Layer 6 of a small transformer language model trained on English Wikipedia (10 layers, counted from 0, width 64).
A neuron's activation on a vector x is SiLU(gate . x) times (in . x), where the dot is the dot product.
The model reads these tokens: "," " sing" "er and" " var" "iety" " show" " artist" "." "\n" "- D" "ann" "y" " Ch"

The vector x that enters this layer's MLP at each token. A number n stands for (n - 128) times 0.011.
0 ",": 72, 82, 72, 113, 250, 88, 101, 119, 176, 113, 127, 136, 129, 156, 78, 180, 139, 124, 131, 93, 114, 116, 119, 137, 203, 74, 113, 152, 110, 83, 161, 112, 121, 95, 171, 104, 116, 128, 157, 149, 114, 99, 76, 91, 103, 143, 119, 161, 143, 98, 150, 97, 139, 154, 151, 132, 45, 152, 95, 172, 102, 160, 114, 139
1 " sing": 105, 137, 65, 34, 224, 112, 103, 63, 109, 119, 143, 100, 97, 92, 161, 128, 58, 106, 98, 66, 150, 71, 128, 65, 126, 87, 153, 219, 111, 128, 162, 104, 119, 95, 187, 102, 113, 108, 172, 117, 139, 119, 140, 107, 115, 142, 173, 196, 153, 182, 165, 122, 128, 176, 81, 95, 84, 66, 79, 182, 80, 108, 87, 110
2 "er and": 130, 96, 50, 94, 205, 135, 134, 83, 189, 115, 116, 113, 135, 133, 142, 174, 138, 92, 90, 90, 138, 124, 135, 129, 197, 68, 87, 128, 84, 104, 146, 140, 104, 111, 177, 114, 69, 134, 140, 146, 169, 123, 47, 98, 142, 121, 155, 92, 124, 151, 170, 116, 84, 90, 112, 66, 57, 157, 90, 137, 66, 185, 108, 129
3 " var": 157, 108, 62, 64, 145, 111, 102, 71, 166, 117, 187, 126, 56, 96, 114, 106, 83, 97, 147, 153, 151, 200, 102, 119, 98, 117, 66, 219, 141, 114, 138, 131, 51, 150, 204, 135, 148, 149, 154, 100, 165, 178, 98, 137, 160, 105, 145, 151, 24, 221, 135, 165, 41, 185, 135, 133, 72, 71, 116, 116, 116, 116, 125, 124
4 "iety": 79, 142, 32, 66, 185, 112, 67, 89, 128, 148, 123, 88, 144, 156, 147, 140, 125, 65, 78, 82, 144, 115, 103, 105, 147, 38, 80, 162, 180, 169, 129, 106, 105, 169, 169, 100, 100, 169, 127, 141, 109, 52, 85, 107, 143, 153, 166, 116, 155, 169, 199, 163, 49, 149, 217, 90, 101, 107, 47, 104, 143, 107, 152, 99
5 " show": 74, 101, 52, 31, 229, 128, 80, 77, 130, 139, 188, 96, 76, 98, 177, 117, 103, 139, 102, 94, 142, 99, 161, 137, 134, 113, 93, 142, 158, 160, 118, 112, 90, 143, 140, 83, 150, 123, 165, 92, 145, 47, 117, 145, 143, 131, 156, 147, 151, 218, 139, 137, 103, 132, 112, 97, 64, 83, 46, 78, 88, 113, 116, 129
6 " artist": 129, 107, 47, 55, 209, 116, 54, 75, 176, 177, 132, 146, 59, 100, 173, 64, 156, 124, 121, 104, 153, 96, 96, 149, 155, 110, 114, 120, 161, 208, 111, 172, 87, 119, 148, 49, 124, 155, 223, 106, 153, 68, 80, 116, 146, 124, 140, 133, 126, 161, 214, 129, 75, 142, 183, 109, 83, 81, 100, 110, 88, 151, 122, 104
7 ".": 146, 101, 110, 128, 194, 55, 69, 97, 106, 120, 145, 82, 88, 108, 129, 111, 96, 109, 138, 55, 153, 53, 161, 159, 195, 86, 141, 114, 204, 160, 174, 127, 79, 147, 132, 93, 139, 186, 136, 98, 145, 119, 102, 130, 151, 135, 164, 68, 64, 171, 144, 103, 102, 131, 94, 140, 34, 126, 125, 126, 158, 124, 125, 133
8 "\n": 162, 144, 117, 178, 120, 171, 140, 86, 198, 65, 79, 87, 132, 125, 94, 152, 141, 78, 148, 88, 105, 135, 138, 74, 167, 135, 79, 141, 133, 80, 105, 135, 96, 126, 151, 147, 84, 139, 74, 121, 127, 162, 73, 139, 121, 164, 117, 126, 105, 130, 117, 117, 103, 99, 124, 148, 8, 136, 99, 130, 66, 170, 169, 129
9 "- D": 180, 103, 69, 120, 114, 129, 159, 114, 171, 110, 129, 80, 155, 107, 128, 110, 87, 115, 166, 106, 141, 162, 105, 131, 11, 120, 109, 130, 87, 87, 113, 91, 87, 142, 192, 94, 63, 192, 97, 108, 133, 172, 85, 112, 149, 184, 204, 159, 102, 95, 146, 118, 104, 154, 122, 181, 58, 68, 170, 141, 104, 151, 132, 145
10 "ann": 153, 154, 133, 139, 130, 166, 119, 153, 176, 88, 137, 128, 99, 50, 183, 176, 80, 120, 90, 67, 119, 153, 80, 124, 127, 174, 106, 199, 84, 114, 159, 69, 42, 111, 196, 95, 112, 158, 128, 119, 51, 155, 126, 95, 116, 175, 64, 202, 102, 117, 158, 130, 81, 181, 54, 193, 182, 138, 85, 248, 139, 120, 109, 98
11 "y": 184, 121, 122, 173, 160, 197, 144, 128, 92, 89, 147, 167, 146, 161, 113, 138, 92, 145, 169, 86, 68, 103, 111, 135, 80, 110, 206, 150, 98, 184, 97, 102, 115, 157, 113, 50, 68, 143, 90, 90, 231, 119, 162, 164, 190, 87, 124, 155, 122, 169, 133, 123, 32, 110, 141, 149, 134, 160, 101, 123, 141, 213, 90, 52
12 " Ch": 205, 92, 85, 79, 158, 111, 153, 116, 185, 83, 95, 133, 152, 104, 132, 121, 50, 132, 146, 123, 115, 148, 138, 74, 41, 122, 97, 144, 86, 101, 133, 161, 81, 181, 165, 135, 95, 198, 164, 114, 98, 57, 98, 136, 175, 83, 188, 168, 54, 165, 162, 139, 71, 180, 132, 142, 81, 96, 188, 120, 108, 92, 128, 104

Each question shows the input weights of one neuron of the MLP. A number n stands for (n - 128) times 0.0078.

n131 gate: 152, 96, 144, 142, 146, 115, 160, 147, 113, 149, 181, 116, 115, 71, 149, 165, 137, 159, 160, 105, 92, 145, 128, 140, 138, 143, 122, 147, 122, 112, 120, 147, 149, 115, 148, 136, 147, 122, 146, 123, 161, 143, 190, 152, 145, 116, 85, 100, 130, 130, 133, 122, 144, 144, 166, 90, 194, 182, 147, 143, 93, 120, 152, 144
n131 in: 145, 116, 104, 145, 103, 129, 108, 138, 149, 113, 141, 129, 120, 105, 123, 81, 130, 150, 107, 116, 135, 142, 139, 86, 159, 135, 116, 141, 155, 131, 135, 156, 105, 111, 111, 146, 125, 127, 107, 71, 151, 125, 142, 141, 149, 101, 86, 176, 131, 125, 123, 144, 144, 175, 137, 163, 129, 125, 170, 111, 140, 113, 127, 102
Its three highest activations, in order, are on tokens 2 "er and", 4 "iety", 0 ","

n57 gate: 126, 124, 109, 167, 137, 126, 179, 150, 141, 128, 127, 115, 154, 162, 152, 109, 124, 118, 145, 154, 105, 187, 142, 134, 117, 124, 141, 115, 113, 97, 185, 151, 127, 144, 153, 173, 106, 122, 74, 133, 110, 137, 149, 130, 149, 159, 152, 123, 184, 154, 135, 131, 136, 141, 118, 124, 125, 75, 124, 139, 145, 140, 125, 137
n57 in: 98, 130, 153, 108, 109, 129, 132, 94, 105, 173, 115, 110, 113, 135, 138, 140, 109, 96, 126, 129, 116, 158, 132, 139, 115, 144, 152, 140, 140, 131, 110, 86, 117, 111, 175, 132, 145, 153, 139, 96, 111, 127, 164, 114, 128, 131, 95, 124, 114, 137, 154, 147, 111, 143, 115, 96, 124, 116, 159, 123, 132, 170, 107, 121
It fires most on token 9 "- D"

n242 gate: 164, 156, 141, 104, 100, 108, 118, 135, 122, 144, 132, 144, 124, 110, 130, 128, 165, 98, 102, 108, 107, 117, 99, 113, 169, 161, 113, 151, 151, 110, 134, 107, 184, 105, 120, 142, 105, 141, 109, 114, 115, 118, 146, 133, 114, 102, 143, 134, 150, 159, 140, 125, 136, 144, 87, 121, 137, 118, 105, 166, 109, 104, 142, 144
n242 in: 109, 125, 118, 103, 149, 125, 145, 133, 146, 169, 169, 127, 141, 124, 120, 130, 94, 88, 143, 156, 113, 111, 120, 114, 169, 128, 122, 127, 142, 147, 145, 95, 127, 110, 103, 104, 115, 163, 106, 117, 100, 105, 131, 105, 138, 140, 127, 164, 140, 180, 102, 143, 150, 109, 94, 143, 150, 127, 119, 141, 145, 146, 143, 143
On which token does it fire most, and how strongly? 1 " sing", at about 0.47

n113 gate: 125, 108, 171, 128, 149, 176, 126, 121, 114, 127, 133, 135, 159, 174, 129, 143, 149, 137, 121, 173, 152, 135, 124, 116, 130, 125, 111, 82, 140, 111, 121, 107, 150, 134, 127, 144, 145, 91, 121, 183, 90, 146, 174, 173, 158, 132, 104, 138, 141, 115, 125, 172, 136, 89, 132, 138, 168, 145, 153, 160, 153, 139, 104, 149
n113 in: 112, 97, 135, 160, 166, 167, 120, 92, 144, 110, 99, 124, 166, 180, 103, 154, 148, 118, 96, 146, 141, 120, 109, 131, 108, 115, 134, 121, 131, 140, 120, 116, 111, 130, 120, 134, 129, 114, 110, 128, 120, 122, 146, 180, 158, 123, 133, 138, 98, 112, 118, 112, 98, 127, 94, 133, 105, 133, 102, 169, 116, 126, 101, 138
It fires most on token 6 " artist"

n222 gate: 143, 122, 121, 136, 78, 149, 140, 135, 141, 95, 77, 122, 137, 141, 119, 143, 150, 157, 129, 190, 112, 92, 110, 100, 104, 97, 134, 103, 77, 129, 147, 92, 137, 144, 154, 104, 138, 156, 119, 139, 136, 147, 145, 134, 159, 125, 129, 159, 115, 116, 132, 133, 104, 132, 132, 95, 116, 155, 117, 115, 181, 114, 107, 105
n222 in: 140, 108, 125, 145, 128, 140, 137, 112, 115, 134, 134, 154, 148, 178, 144, 141, 132, 114, 142, 140, 116, 112, 166, 85, 75, 146, 125, 158, 114, 122, 187, 117, 122, 111, 116, 158, 117, 140, 113, 101, 127, 139, 126, 89, 117, 134, 92, 111, 140, 129, 96, 131, 140, 103, 131, 146, 145, 109, 106, 113, 121, 112, 160, 108
On which token does it fire most, and how strongly? 6 " artist", at about 0.37

n143 gate: 139, 89, 108, 122, 119, 154, 130, 184, 110, 146, 134, 144, 101, 120, 135, 126, 153, 177, 123, 103, 137, 160, 147, 77, 137, 107, 144, 117, 131, 158, 114, 150, 135, 124, 177, 112, 158, 86, 110, 157, 108, 138, 79, 123, 112, 118, 132, 140, 101, 110, 138, 87, 180, 122, 104, 80, 124, 167, 142, 49, 113, 111, 130, 131
n143 in: 144, 125, 131, 79, 132, 152, 165, 144, 93, 149, 125, 166, 144, 139, 140, 140, 103, 171, 129, 120, 135, 117, 127, 134, 173, 131, 107, 126, 121, 109, 134, 137, 92, 114, 106, 89, 129, 117, 140, 127, 129, 159, 111, 144, 110, 111, 145, 128, 100, 141, 125, 97, 166, 152, 137, 141, 136, 150, 76, 82, 107, 136, 131, 134
Its three highest activations, in order, are on tokens 9 "- D", 4 "iety", 2 "er and"

n77 gate: 177, 112, 155, 156, 107, 155, 89, 136, 130, 120, 126, 153, 157, 139, 116, 151, 139, 194, 137, 115, 118, 142, 96, 131, 126, 140, 133, 80, 62, 101, 114, 126, 165, 119, 145, 83, 136, 157, 116, 122, 115, 115, 108, 152, 109, 117, 142, 95, 114, 120, 84, 147, 94, 136, 96, 125, 143, 89, 127, 147, 170, 138, 139, 130
n77 in: 139, 125, 86, 144, 118, 103, 132, 106, 101, 111, 124, 158, 126, 167, 117, 109, 142, 110, 101, 118, 139, 121, 110, 119, 127, 165, 69, 159, 143, 121, 146, 101, 134, 105, 155, 78, 125, 117, 124, 107, 118, 135, 101, 169, 134, 128, 148, 94, 107, 151, 82, 111, 152, 125, 105, 127, 136, 110, 134, 144, 148, 148, 122, 194
It fires most on token 9 "- D"

n132 gate: 143, 142, 129, 134, 109, 177, 142, 123, 102, 122, 131, 178, 122, 132, 175, 144, 139, 127, 139, 158, 120, 131, 110, 141, 127, 163, 61, 92, 129, 164, 111, 102, 90, 169, 116, 96, 149, 125, 116, 121, 141, 127, 133, 115, 105, 129, 152, 86, 150, 103, 124, 134, 158, 125, 158, 110, 129, 122, 164, 144, 131, 159, 121, 129
n132 in: 114, 117, 172, 140, 141, 127, 118, 108, 159, 150, 134, 108, 113, 130, 139, 117, 120, 165, 136, 69, 144, 146, 156, 150, 81, 116, 132, 141, 147, 119, 108, 160, 142, 117, 133, 100, 157, 145, 98, 120, 114, 113, 163, 103, 96, 124, 131, 169, 136, 116, 113, 130, 124, 120, 93, 146, 144, 127, 89, 134, 156, 131, 86, 110
On which token does it fire most, and how strongly? 2 "er and", at about 0.15

n167 gate: 133, 127, 125, 143, 154, 126, 104, 158, 112, 118, 119, 158, 135, 140, 105, 118, 141, 87, 140, 113, 66, 132, 99, 116, 131, 147, 180, 85, 131, 145, 124, 99, 110, 134, 120, 87, 154, 117, 125, 135, 99, 138, 117, 133, 82, 117, 98, 131, 170, 129, 121, 148, 81, 144, 155, 169, 127, 146, 116, 113, 129, 121, 139, 127
n167 in: 116, 134, 122, 107, 129, 144, 116, 98, 148, 99, 122, 136, 129, 129, 123, 185, 119, 115, 169, 130, 142, 116, 142, 148, 122, 144, 136, 127, 115, 131, 108, 115, 98, 132, 129, 88, 131, 88, 172, 120, 146, 113, 142, 101, 148, 77, 121, 113, 135, 107, 90, 174, 134, 149, 135, 107, 150, 117, 148, 119, 153, 127, 106, 117
On which token does it fire most, and how strongly? 11 "y", at about 0.65

n78 gate: 155, 121, 103, 135, 138, 117, 148, 156, 132, 151, 92, 101, 159, 124, 129, 98, 117, 122, 74, 76, 64, 92, 129, 76, 111, 131, 146, 143, 117, 126, 105, 137, 158, 104, 155, 105, 143, 119, 151, 111, 119, 143, 132, 143, 161, 165, 78, 102, 143, 135, 100, 89, 157, 148, 129, 111, 118, 125, 111, 102, 114, 122, 113, 130
n78 in: 106, 100, 139, 110, 94, 166, 94, 113, 96, 134, 121, 119, 149, 95, 152, 100, 107, 112, 135, 115, 122, 133, 90, 134, 134, 103, 85, 159, 147, 120, 146, 102, 146, 75, 122, 110, 129, 115, 126, 143, 135, 124, 135, 140, 138, 127, 134, 114, 92, 160, 111, 129, 125, 124, 121, 130, 181, 156, 137, 134, 77, 162, 103, 117
It fires most on token 1 " sing"

n79 gate: 176, 111, 142, 114, 80, 102, 160, 128, 177, 88, 123, 159, 125, 120, 123, 163, 95, 115, 111, 94, 124, 139, 134, 121, 128, 115, 162, 85, 171, 165, 174, 102, 93, 149, 131, 104, 185, 74, 165, 187, 120, 123, 143, 190, 98, 172, 133, 128, 127, 112, 134, 143, 134, 91, 167, 148, 148, 128, 157, 91, 133, 170, 136, 127
n79 in: 129, 109, 110, 108, 111, 114, 97, 141, 131, 155, 133, 141, 121, 134, 116, 183, 161, 108, 139, 167, 124, 130, 127, 84, 129, 110, 146, 102, 121, 129, 82, 134, 148, 138, 81, 138, 129, 97, 163, 104, 105, 145, 138, 123, 149, 134, 141, 118, 150, 117, 121, 125, 128, 142, 166, 130, 80, 147, 121, 82, 121, 150, 105, 189
Its three highest activations, in order, are on tokens 1 " sing", 10 "ann", 3 " var"

n166 gate: 142, 156, 135, 128, 135, 101, 191, 134, 150, 127, 127, 149, 132, 115, 106, 172, 148, 141, 135, 99, 98, 193, 138, 107, 122, 128, 101, 117, 105, 152, 141, 153, 164, 125, 174, 144, 220, 137, 111, 107, 142, 197, 110, 130, 131, 127, 122, 95, 161, 147, 104, 87, 174, 148, 166, 152, 129, 128, 104, 131, 122, 114, 151, 173
n166 in: 139, 136, 134, 148, 95, 147, 136, 80, 178, 136, 158, 150, 162, 129, 136, 149, 141, 130, 115, 145, 122, 129, 109, 62, 109, 181, 134, 138, 109, 144, 108, 155, 83, 116, 142, 150, 88, 133, 144, 113, 162, 67, 161, 133, 111, 141, 112, 186, 136, 126, 143, 145, 124, 133, 95, 116, 148, 149, 107, 122, 139, 93, 153, 122
Its two highest activations, in order, are on tokens 7 ".", 8 "\n"

n7 gate: 187, 81, 118, 155, 140, 172, 104, 147, 90, 142, 134, 152, 133, 116, 167, 100, 113, 160, 113, 101, 113, 135, 141, 120, 139, 101, 100, 106, 158, 150, 143, 107, 131, 126, 169, 133, 136, 160, 118, 146, 137, 102, 170, 142, 153, 134, 133, 140, 106, 125, 82, 132, 99, 144, 123, 136, 127, 140, 148, 143, 144, 114, 138, 103
n7 in: 125, 141, 105, 133, 123, 166, 117, 145, 113, 129, 94, 123, 143, 146, 136, 87, 148, 142, 106, 109, 108, 120, 134, 138, 135, 137, 158, 138, 130, 124, 117, 143, 160, 104, 126, 103, 145, 120, 121, 116, 149, 109, 129, 143, 150, 121, 166, 127, 106, 95, 108, 159, 88, 123, 135, 155, 101, 173, 130, 149, 156, 106, 159, 118
On which token does it fire most, and how strongly? 11 "y", at about 0.98

n20 gate: 116, 127, 122, 116, 115, 124, 183, 103, 121, 121, 137, 142, 145, 144, 166, 101, 119, 176, 137, 148, 96, 128, 129, 170, 139, 131, 112, 126, 94, 135, 142, 144, 113, 126, 147, 159, 154, 152, 158, 138, 140, 161, 139, 101, 119, 148, 117, 129, 124, 107, 166, 139, 137, 122, 114, 95, 136, 123, 118, 116, 112, 123, 161, 93
n20 in: 106, 139, 136, 122, 119, 84, 123, 109, 112, 126, 152, 132, 112, 122, 138, 127, 114, 141, 193, 153, 65, 147, 133, 117, 127, 142, 120, 125, 71, 160, 135, 152, 133, 136, 98, 112, 145, 143, 151, 118, 112, 131, 131, 131, 138, 141, 96, 106, 122, 123, 140, 142, 157, 120, 101, 164, 121, 146, 129, 98, 108, 122, 144, 117
On which token does it fire most, and how strongly? 4 "iety", at about 0.22

n8 gate: 136, 121, 106, 134, 143, 134, 122, 94, 130, 138, 127, 127, 153, 177, 123, 88, 115, 121, 142, 137, 146, 125, 150, 78, 122, 135, 137, 118, 138, 108, 92, 140, 177, 74, 135, 101, 135, 122, 163, 141, 148, 122, 114, 91, 146, 98, 88, 163, 106, 160, 97, 141, 108, 170, 145, 118, 142, 108, 131, 141, 175, 147, 148, 109
n8 in: 129, 125, 129, 139, 134, 103, 111, 131, 86, 126, 121, 119, 128, 147, 105, 108, 130, 160, 130, 169, 107, 127, 113, 165, 122, 91, 121, 82, 149, 132, 103, 120, 143, 127, 154, 120, 151, 129, 134, 139, 95, 126, 121, 142, 114, 115, 118, 129, 89, 127, 118, 101, 124, 96, 111, 148, 122, 117, 109, 121, 163, 111, 160, 192
It fires most on token 10 "ann"

n139 gate: 106, 114, 116, 116, 135, 170, 112, 150, 169, 132, 193, 133, 177, 133, 53, 130, 109, 156, 135, 153, 108, 95, 141, 138, 123, 114, 154, 105, 119, 113, 118, 143, 154, 54, 161, 115, 152, 141, 102, 157, 130, 122, 118, 100, 117, 134, 118, 162, 94, 130, 126, 170, 110, 138, 134, 132, 155, 161, 124, 130, 146, 163, 144, 104
n139 in: 113, 136, 158, 147, 128, 89, 106, 96, 117, 139, 140, 105, 103, 127, 125, 75, 126, 126, 120, 122, 159, 148, 198, 155, 150, 134, 131, 121, 139, 108, 116, 151, 137, 155, 105, 116, 168, 117, 124, 83, 120, 140, 123, 103, 139, 125, 152, 142, 168, 146, 160, 151, 111, 158, 146, 132, 157, 111, 133, 128, 169, 139, 86, 118
It fires most on token 8 "\n"

n210 gate: 145, 133, 140, 139, 116, 147, 133, 105, 100, 110, 137, 96, 179, 119, 181, 96, 112, 91, 141, 132, 124, 131, 94, 152, 145, 152, 97, 92, 129, 157, 144, 143, 157, 163, 87, 161, 143, 129, 110, 173, 122, 154, 134, 124, 180, 125, 99, 129, 140, 111, 141, 160, 117, 122, 102, 135, 85, 129, 134, 104, 119, 155, 107, 136
n210 in: 129, 163, 117, 127, 123, 133, 122, 145, 133, 126, 106, 160, 120, 151, 136, 101, 126, 155, 119, 130, 114, 114, 96, 108, 106, 115, 103, 160, 112, 122, 154, 99, 127, 145, 104, 96, 129, 128, 97, 102, 130, 112, 131, 172, 118, 174, 176, 133, 120, 124, 111, 137, 118, 120, 132, 127, 159, 132, 99, 122, 138, 150, 124, 123
Its two highest activations, in order, are on tokens 0 ",", 11 "y"